Layer 4 of a small transformer language model trained on English Wikipedia (8 layers, counted from 0, width 128). Numbers have three digits each and are written without spaces.
A neuron's activation on a vector x is SiLU(gate . x) times (in . x), where the dot is the dot product.
The model reads these tokens: " E" "K" "S" " Sport" " |" " A" "ud" "i" " S" "1" " |" " " "7" "th" " |" " " "6" "th" " |" " " "15" "th" " |" " " "8" "th" " |" " " "9"

The vector x that enters this layer's MLP at each token. A number n stands for (n - 500) times 0.0053.
0 " E": 560397379626397505350532653487387375558533609429383558705457439403652483453448527478452355591260459482582329469535369540680450532499499521620469504532278459442265545380698497464549667595632355542468596476557584354394384533454556341523710463529568396289449648468487646330759572618544449361440521353460311645620580691407270573219609548631722521593522664463324527340372429257503407658523
1 "K": 604539644480445644521600528436407517388652534515404591557351364493270453516235560459433371440364430488542481239595545395632657647349413471525554659538437540447434603354526526308455437852539416716642519642526655493396563689703541458454532364567471306621247555564532622668603522609476462495454510606674257680527504641419339543418663600594688223398690596332329710488480634473570513612377
2 "S": 723410677468523601511502573436599487341502475538332653522420298408336499426398503528466397403417519511580501372678453548623272828506454467599342592521364511410479553453528426529439514756479480519531564587521673495458382484676600482548537437589367400632359715357522569451628538546537450498455345497510291602470547491375304610545738470742739344367557600434195510323462614368588192707538
3 " Sport": 660585355482350500311586589499462350354599647581524491757464589303563408317316613430562389368331444320515419417614456601741448820505411470519615623328342546491370548391338456526588355556408300608493549492417794325616573649629511447617517501532448403579465699387494593587411576421493538390463567508577333582593613783509359431439505605392579508419658733377422490452574601391471354521595
4 " |": 701548587540521639499509596328515326348466528552374655432344435360491598594436473556601406493553373425518413568585557507589448565552500453538441485593514523373332680384471366504564570549478459596449225674461591375497572641407691550590635513624674456579608530414395519506617499852529497448510347586678415600580510780372702456483551434410522446471414463285501382466486509267450553529548
5 " A": 566522535388498463376593609450541137611395577445626339322465573689485638605324453353578768497378517465483475416516256673506408535522460449499587573556466374419361623376671471607590521609574347725349592426396517549657816313561486337452614477563656433291424551474589689540608761611461420585287422448645519591561454610334371551386680557475569536489543726432707634527683429441510484708532
6 "ud": 508462575397506559432375496624805372437393501535713538479602643622761527452555435225462551294419396427411517300323387459639464456631441617460589443447502575457378518471393767555491331566440370658484560721419567505316578477619580571408694606530455382447510660408341560524545747249493429404420493509554435658454491536571367572619330448667553225322538537374586621792474297612625539524651
7 "i": 536525470502632522631363434641725352621540494535652368349575463561591584438450398429575438397391459189456644155538335511614440578371508432573536411446327290479461606405614584308608535465570491594558561324466658508513660636604568486235348736466467324374614445419468622632457520384536371354531384517690490571621425464406462652636477379490372310435542589290586621640359570230448517554504
8 " S": 545591413457617665667316585562590465604604342459375330720565508655319399485650428572476493497476738611678455265472433482626315720504585547511484396543435616308508558620519503562445597567530330541436582402389459562569588587575550523587458477726506473343671621435476754488653486596490546476517406489598474720466489462287261625622618424767563424431545691420467547505459582244624413689609
9 "1": 737655346628533501431448537518695405395468478458448365537410528491483386568470357468494549512528397564385729311456481501492508693373674416469488609522203512463372688541573480440565578567465359617388564286579590484520544643615617537507434550597425369508460454459377791582296458215504360429479403606672416492165702519331500570413545480632503389331403382384639738568556480414576589586496
10 " |": 668579532580552612553451575329655396324465516495414471567431459358444507580474458564513462511564481424481465495581461541523547563502588522480485433632442494390418708555391460444626513473458479523401141521433573415547497697512667568602569547590532506484537486401340489560523421930548518469503409634685441594494551668340675487513570437525519389454436492295607488594545520295497533538508
11 " ": 589545530529386538436429462463684463308486414505510404401514438401387519526452403572476566546620557416470508544505332591550510637528615607445390495503422529486475540617452382507651513541540410604420748398345640393532546671565463507553603732591349551511487622538479676692594474669466480511505176461743498554504542626313809520547625469382552326469506507510484627521518417311591652540530
12 "7": 777655539582506455456363524510538392563351457467370357376483482547387585489541383592561649474818477509499773543655429564469429605546549627331498530552232506463336583603461541526671486464592413686446634420379496488487590643615585402442528621583665327583413428394665679736696495483579392431469426576531411479215538468328607481367543416494547513395433697488563726643662408408713560545513
13 "th": 587507534404450565715447523492671364377207665463414405586590462456395439417508469673677350480668717581431580506628348648334410710529486609337543576559425487496480551694573720431571404558754242610397496388396504271680691536610642310517465537529514430534357544350647203510468657446555390554555674600460303695557454432461551510481561484390439151191533616556556577539576449495680389462498
14 " |": 656601510486526524559429519365637454421509598525399412637439530421469484567439467572649418514642590286501423547586455538364549458489616550472593459616423381384418677459433512478533480470503471587385170561465521424646528735468569571556647603604563486452524469334363444634447644975564474525427490601533433648503424564400635537525586411561496326294448513262632487576565410398507507479544
15 " ": 589550489418359513400445413468692513372540553521531470569516474461364503538423394538557585549626586302476484534487316583453551561485649553467525404476406399478514555501479408528571492566557484626425776467340602503685550742499400526537674747630355521472463617459444661646529623651481453539505240433581468623482508581351773539561601462480514214397463477517494593559507326378571636501527
16 "6": 750618506551557428399378605530520398526355565416411431512525537570381564476570356573598654389789558380484748530634398597399403407460584566383572423509175470494340575571456660666639466606571447645520626479362450539540574640554490463496556623625589360651437368364567580693536519367504329433567366630447365598226528410398548609372612383520497349348388597487564644735666467470721569582482
17 "th": 586515539346447573699451512482695393380205688461442444673573469463389421411517468663685308459608711566435564494626345670287449715521511571362563560548435450485515558674562718462540402568709262626420497456388506330717681564606637356499475567538506424510327536351602194467436696406540359582582664588415262700542468447471529568482526470420436109199531599524556577549572437508652374469457
18 " |": 663632513462527520553443513374632465410520595542453435679438531444463502566422456557638408506613581290511406519585442555378548458480644537480598472588428375390440680448411510504543491496465460603392170572466526467655541738472564594541631606621528494437534459343336455623443666953560461547437461599500415638494467590408625548546563394557466296306465532242620492544577406405508508480506
19 " ": 572571505398350515393442394444688516376564545525596499618505473464368499535418387535541584539580583332497473527486313596460547527506673537466513411472411417484545553525464407533584504583521471632412770472360602551688554759494417555535648750652324535457478578463437663650518642632476451558511227445541483606470551620363755544561580443499497191417489517490479590527526323380582629513502
20 "15": 620553427478630545422484548448551435548531561427471431644414541590527561556531382678448643482698616333461785569731390484503405536520607400401630588506294485600527656564463651648632535512465460612494799414368445497551630533408527424416436554598485345427447540394371634769575567517637429495541453647475431500475624494382543584492604335493547286372335480383610692684646265478716484572352
21 "th": 580509530347460587684445514475695384404234679457429453676553450472381408411510459683662322454602697567444570488628346672300447705543483570348570579571453459503525568656551724489536409546704269622411509448394509358736703568607636358506447566542460432494315535352613198486437704429537376610566655589416260684539525442458514580494524465427456069205519574503550569522573409507657342455445
22 " |": 659640500457536527551439513351631482412532602541467431684440519432458489557427446548620406521617584298534411495600444561366553461483640537490587476589428382379437690456417507498545512475454466598385171584462528469662548768477562585546624612618524504426557472337328475616441662949550454537440456602514403634497498571419616554560543391562475308303460526247634484541567410408502507480506
23 " ": 578554491392350511402439390437681524386558556520601518604504470459369487540412388531524578540567592336504480533474316590442555537530667544467496423468412428488557554533467413523582509569493478643416773485354606540686556788496406554547644750660317543454475591469430658640512655637462452577515229447523478609468574605368747561561561443500529196427496524495484598497525342379581628499498
24 "8": 740555526511555505406379508520606451533456562523529430486468494578460518394564397542634617406695483371489693556660387580457421558455591569339529433510150415501383621579467659483585514491625492695533694557470428610571629746566527403392555726611599415525355266348544581676640606394535392494545349609418442512270609452307514653371403439530393370403399581439591672687700460448679549535422
25 "th": 587514536339458580703460522471700388381216690470465437694559459474393409402516458662682286456582718577437564487625349686268465710527516563376558567541441456480522562686570708460549401582694273632419497476383515356716689594595645369500465566552493436500327519365594194458424714400531365600581650587407257681532505451476523593487507463422447099201547607518564572538582446510648370458442
26 " |": 661643498438533524559450526378626467413522598560483433701446533459450493556433451551642407516604596298519405518592441566342571457479644534487582482576434378388439692468423505509565497501442458607389164575451524488661552759477561592548632613627516507426521456349333448628428687938551472560441455601490409621490508579416609580551531389560475302305461559263626496540588422412506505475498
27 " ": 585562494384348513404456395437681518391557551530618523615493475482370492532423380524536588539557588348501476531471320592409564523531664529465496419462419421485554559548478391531589499572485492641415771494350611550679550795492415555542643741667317550464483575464432652640499677628453462574512234437515483601463587614374746574556548436494517192427492540497475590496536339391581634491486
28 "9": 703657568490615508440425556489671444599511483536444370519467566498456524353561475547619589433725491386425748555713385556457360498477527510473511476500185425521450631551548688547617422530532454707547694529438430561554668714542536455369558812609563415565386332421537601671612635393549420528531333597452379552300592437330505655416432418534418333439410646422533667742669420413657523562378

Each question shows the input weights of one neuron of the MLP. A number n stands for (n - 500) times 0.00092.

n162 gate: 505581456663409658418585487517425464695575475541618591381486442620433457373425722511494657446539575603629435460401558419418390492631451385435363559513552382465621654534349503451385492456431411463614427528442443349337546497441473535555492371568675640439543571505437638422606322518455371469500602508591653431657658443507498389414576519367379554483401361526414466489508568563351539606472
n162 in: 478602533570443456598592439578502347357527449431419340526450528532512512495633296574619470466477524606449639464520394409456378485431473502460414459673432314469541420451617478532347450500571558436514543465580568749579448422559527530526394422521427596467634605539443535534321519537350448613538351552536485409343515478507487620493545448364421558446446543498457487427335560486517554334513
Its two highest activations, in order, are on tokens 6 "ud", 3 " Sport"

n193 gate: 516377464547340435607539425690497462460549580638383672451543626454495489368384385604441309363368571488539605553351482577603491292298417461633570527537588598610662604421521436537511547561417565364415361468471459515425670494717581552578511406470523764503601453511483406451538397522640622383494386604428559551569515419513577463561592416240399511683440659436456582394571355454544508538515
n193 in: 525517528685651416685558695503314608612336466430567452448367517478479452559511528410417511487481360569576446344470507458642448464590500562405571463396566436391542436474441511373476409481647494505564439395665552560451372572550424582288544476412516465630491634736563599552485453514482445633379633371452453452329421492463452324456450590508445415680554450363373423395548495437403510427397
On which token does it fire most, and how strongly? 20 "15", at about 0.37

n153 gate: 372582545472500518618322463363378629622563586541544581648418556494358484369649489426458629514590366582429563444623692401549536565522623376555508577592466511746465487520631436596552537399463472391543586486575319722428503609693420630375555478482426640576532494497468397462548518435473528405463307552457387332396466536437561390497543478525386510586483486524514425405466527361351537413562
n153 in: 458460480467493668617327420401628479521465538470486429689478585470420475442537531541500512475611569412313540489549585414583444541586518547505529637516462502617532650652488659535553633474502500469455616405559446652514470433620451500444595553567553530401517509400437413460485510473543472519486310513398417594287543598379576533473586426514490485428490393502602456507390541546513498446438
On which token does it fire most, and how strongly? 28 "9", at about 0.23

n444 gate: 440760177636505476549414383465427422452655482523463762424730436503394551602512593282611486638538373439518448561523543497426465524489514500480409488522529521580591405653547426523376564610445427418533552578468455557420432503453337634519392517468579472404500770556418432500472472517481394497349440573521494382426695489398427374636633543474400427636637314428509425497400398444536621503459
n444 in: 412587382437502437542335417379534538398672487318387557431508470465349456471534495561591377651437505475405434579540462520469575439592665509565416379493452615565567413638495510461493556688373406438401562465450613555520495595495445629524401559477574384404497645507426493447436537521486333539523457516580482474404621525412498521571529515454558420459492199498608557437441409417557530622513
It fires most on token 23 " "

n19 gate: 245424484620423452432382352526559555427560533623733332525400349457465489500436447509427541537610545538500609600491464385500627565460602533537367453483724414477600475575400552491308401407497444472405315529416533526500400542405290537500470517393412500462491370682381341482469537414422575443482566576398482556386453269649465373514686574603603389720473620616436572552488583527431524420570
n19 in: 565441624526505533601455420461510528468508600346392412459586441544606490429516510447487404633337586482623485413544491429519515652436457566490638590497399440558495361575618520591392479554529458471589518534659345515482436487566490497605498447443402609627394482530574527459304451621495495540487393413678479307594526528498547533568382492427454608292426451488456625373618392332395666562516
It fires most on token 16 "6"

n568 gate: 497630506476553623506452408391437503486688587419592597609553550541577618592454497572375598641485373729650325616665477503619429350456558360532686334477597500585480557506470538584463429482557392390398412524497369568526558465398383588590619572413451651559565497668402330444781497602480397442657567398573461497631431521636549500383251587482441497715397631497470396473491556424449586533431
n568 in: 429479435411475450502583618534564461457466405568510510526510424471459378433438564470480414419564625369563551451399522562421453513495488556432228658464353482533341353464587422440610453475401495589685588409434454532464529342415624434388525476556543502428485544363537560420484570431535478641409463723528579447594588515473534471600657449490500518467541399589493556522655552606554427491505
It fires most on token 14 " |"

n324 gate: 654644363400538500594489632431555632494536471444453488651638411386471416475548595427526569583363472488366522492494535575559563497365595311475478497553311480572503500542401350506436443651687300350651527681446561534548337614401489528505390469537648478557473480547644621377598448575574449409462473476355765515486357438544505673446448551422299497544365552563563376698654585555473577505618
n324 in: 435549403640439464510550615528508560427444218536485497511606378454561341492400479584505604575490391664529622413534436398617466558543482417505688511412539489414468473454505444617472326510586542463390553420492481487454454515655487523539706642576634556404649350590537410514395514470421425442569441456650573513444640420736387437432465500594397573574513492596547546536576411505478498578516
Its two highest activations, in order, are on tokens 21 "th", 2 "S"

n379 gate: 487592351679714558508519449508566466834497526497738570554467602556630552461503577413723616511542420340483513429240577431410582488617553449567584471445520491447457516459402466475511480378514440395473541591576553666494319514480391629589396550562478555605411396522567457396521413463649396546451661564488511571581384435641377482529454559497562421674439491476594526352457387477347410539560
n379 in: 480529458334531403577512460540646510493488467421463459468626550470444358392602480459528492441573532487597533488533389386355588538574414531413641533512588584423455561628291473350693515528391426536534502505467547435458569451592592560512486637537399456571500625437505703389336385593538360521544448664516540483431410485430417404635428619500426582397603356438500440402541569468474521521660
It fires most on token 6 "ud"

n280 gate: 464436600527555559450441560367503625374508516474555484595556452445557526451361420497452468508572386425703510538548493387371577519500521332582419603756372522596368464472486400351516543370438298409620491359505522484403510526465526513411430664415549539666520524392528538704497650500437545467350666500582519498516353455560437325440472518546433455503563379596439561500432487745485649461527
n280 in: 564500486512481372484576488510541428430510644466488405448469480623442406401624667528530408399344512383404414460470478492520453654498612437473422571580383439542474433425530633527592627634415397509450498468428541532451407452558652218420516498491505395420430411340453507693410455506538500411353514563472395461405384621413509624442533341485534523429628438479577559500447500580542542404640
Its two highest activations, in order, are on tokens 1 "K", 9 "1"

n453 gate: 542296458637500490393500458391435522400489469415484575541427506448510522277506466557497595543514573511387380569447625444589251393596595642594471446516489605655503385555492442424343631539601570558393545391542605508621401367418484591415641350469505489547678392406590534316455426461564500343540426477351478594505568459545524503416503612489561609608546357386598572458492256454582355375368
n453 in: 678552416475507558663519439358404515488566485419563492560630520535409549639495550574497655638547622548515554576560669588459584368355490479527448553473445449424540445591533342476575490326477427571586479542433557705515409616465591502483561612434602544385383453459626591683471542578358651538485488495482457418546485601480498595491517390671487505449405432585470492552619426525552572470503
It fires most on token 6 "ud"

n466 gate: 332487477336642301488521477340530713351479632376455516325339595616465377521535621613497500679488323488384439574411367335506528584728425436558394513599522609646421447468481616437557534353379494389503474546380442430421618545544278603567552437540455491589458485536538480432319683581389518554613625402446488479597381359655436379491491724370600618349415537383445564515600556359351632469497
n466 in: 567398495740476441596417450431570489540709528388522397658433350335440459394457514404461522389450736553585437567397485554343470523437576684549465500430639571453701398549373470489351553506590497497583441400542514550530492465562634442312484372515620456372430409414553479459595568489484373651523384536612399428522537671480435417421561336391567542560511363625611388310410519531511534582570
On which token does it fire most, and how strongly? 28 "9", at about 0.25

n71 gate: 451485465561636471489503538440597572453475658475520621418605293551470475573542428509433558511523334431503451533629515474349460567381562522389541494371626354363495583351305380472545413420338590377453490442529380506702418536526509412377406435661435576269506577481599416352334515479508520565479429414393396560562591457596590586362464540468620543518305352294569393664403519585495441241454
n71 in: 553234546503495560367547566469480383503404423398442409514337469487459566515413487513367526565391584427516502336469450539420487569500541534526443336533456437460646437681516482480485471283385503428612357503521587595528385462389318472623454485436485492542380531408431417489461561530473472476545679425495304514373524533446360610586555681628478377455588369510544519451563681512475430436505
On which token does it fire most, and how strongly? 12 "7", at about 0.22

n479 gate: 515542495621335426366572516514497630528525441452326533418648396463562365444485370538529514545353553497450357583612698477476506559548300609506555456570451392415632453530579614525522616635645634495627657569380514320503562478553597417495384340376511503604542589630536457615601634476451449444500456500536682340302421577490467586535409497477515559615402378615664521639632722616576427542564
n479 in: 527555569503395479465454383550502594483673616653544547444458407515479596527453381454467482630477532579554505377497489600607485446644507605525546389502699403500567583513439380619441465578515587550566434348628496447542525547523458408646543535424411540492585364400558631606422519500522508365340452453458414548498593447712357468581536378538413481417565675555546513649467317519625432477500
It fires most on token 4 " |"

n407 gate: 500519427658590486405610576491533556434464314533545506578497367653433449503719553525531559404463548684657517334448614622701374428622488500191606408719463566458485518256444494627446593611503544335336542326589307429421403524368479448497674509605524542699545482679597500532553513370606617456316442619459516538497509457559489385477364454484374445652586522571404513497525568563562708670478
n407 in: 427538468525537580406611569321614680392492397580557589598462483511421426399784596583460463418475527514514389489436690577506458352483385579489607517601536574412634495491511531591418576497449520495397479402545429433434506462397273597575479492467681459624421503535580445538530545334431570460454500647315396697616366472664446452434446530605544440486627587647438512314517505613670576585540
It fires most on token 7 "i"

n215 gate: 569545329560771511535396570528530434638595628617531608416464423573636544350672557387563437434546406371517460454372447584482486517528439484655443526503389532492402604420636570433442523520359350560689384608435425523427508583561680618538508450424536455509413282437467468640576582404372446614567573487529503507422599661433512506497304514468470588515397514674683624703459470633427487354494
n215 in: 491408448599433446493432493689512467615663580611451526431408470530479574367629548443556518495508419449533479452440367628529467559600470421460401456645450418588397571400618475460434530533309620526643337399515496588438567635595615745567370559495537443578421397495560519474662548433500482472472593344425652496490505513473518605376457575515466427642458409630475578505608483563407526505543
It fires most on token 24 "8"

n698 gate: 493320375617565462513417437303390302476419494497470397603459408506510484614390536523290433700583481394557547476350593703523395415585641529569466452495464449545481465488382621369516467472382573410406448467608502519569432438469349525426490364408405535469421398575759537599708583582566544571571474516426500616334477467550616559534532579525683430534540321466411681500401428469453588538382
n698 in: 553583449458444486423517378562649595524541508444437431505604550535637444471370482449598498440368617400508367428366410440441502386419437533512524459599420513516467582503634443481357375584538480427538496597443502505316551544417507293604477546552629534455649673617372364312396302537441453446475552465482492595620429532504539548399498537565607516602649467552378454465583540559455409553427
Its two highest activations, in order, are on tokens 0 " E", 28 "9"

n106 gate: 505433600676490407500398387484436700544596700495640481419494572550398508505544505424556489730550684551478397711450540619558548527634490600550475440590481432474561510508357587456430380476398559480416416561487415479392458298592408545482667604583443609372436381503495435469551480539533508533701510540500516567364492508627500432447525490473589490473382393629492742505438594432588413590441
n106 in: 473351510523510549415493507459517449547540451522366516463588470548431540520548635531569487530647384472557550464477538279518341510590545476663483557404541513532590591505364440304498500487533523500713455505495500402515575584392525508382471540486562403454511500434582522612405702456483477659500582614521490504443503555493485694701391455408532640316369520527485337587291444586375505356510
Its two highest activations, in order, are on tokens 5 " A", 0 " E"

n655 gate: 533544517427554534494456403530462579397485617788553622462525664635497713586557280494656585362667470512694432625488564595541443475395334366458598336435591549546512474418561554458473476585485549578491523549485478660470551559364745650543614544603402601400627536328445451446568577537503548345283606409566363447518333518716397432389509452393605531661313628552561506603401477500497542347350
n655 in: 576384481376517455413555539459629430639440550467400471503522479370464412412446640416409575435343616469403483564515577505336572584579361476452549426750407314382463664532521444492655412526606422336413522472492498434431495310610462258473425467337578571565481462532593595454462418502583405455500580469397541576540700520409513415570539548560519464424569497461456409508463552521451454531495
On which three tokens does it fire most, strongest first? 5 " A", 11 " ", 8 " S"

n334 gate: 381603569763657577506441459491607562503645563606473694415555648463480635419577630597543562470703518540415500736552717491490439469521415570488509554269482469600441583535650527609506503463599678447500503803306467405509682575531421424614312485630618566559455571583430494600638562475553411535421582474592605468561535497486481474648577485385516609654414565509642296540591588440377310443316
n334 in: 498497588636674569539543508409492589553519525346575378567408494585547452398506578520341475505688454483694521500486400645520467413557519573410334393580370433532513516641564410484353519558556489581577404439406459349454571554441503549487609457601559514461679412559455276662630456402539412650511336508463436524495632525582322597687429321508526485314616458450481609611444540569623539487358
On which three tokens does it fire most, strongest first? 28 "9", 20 "15", 24 "8"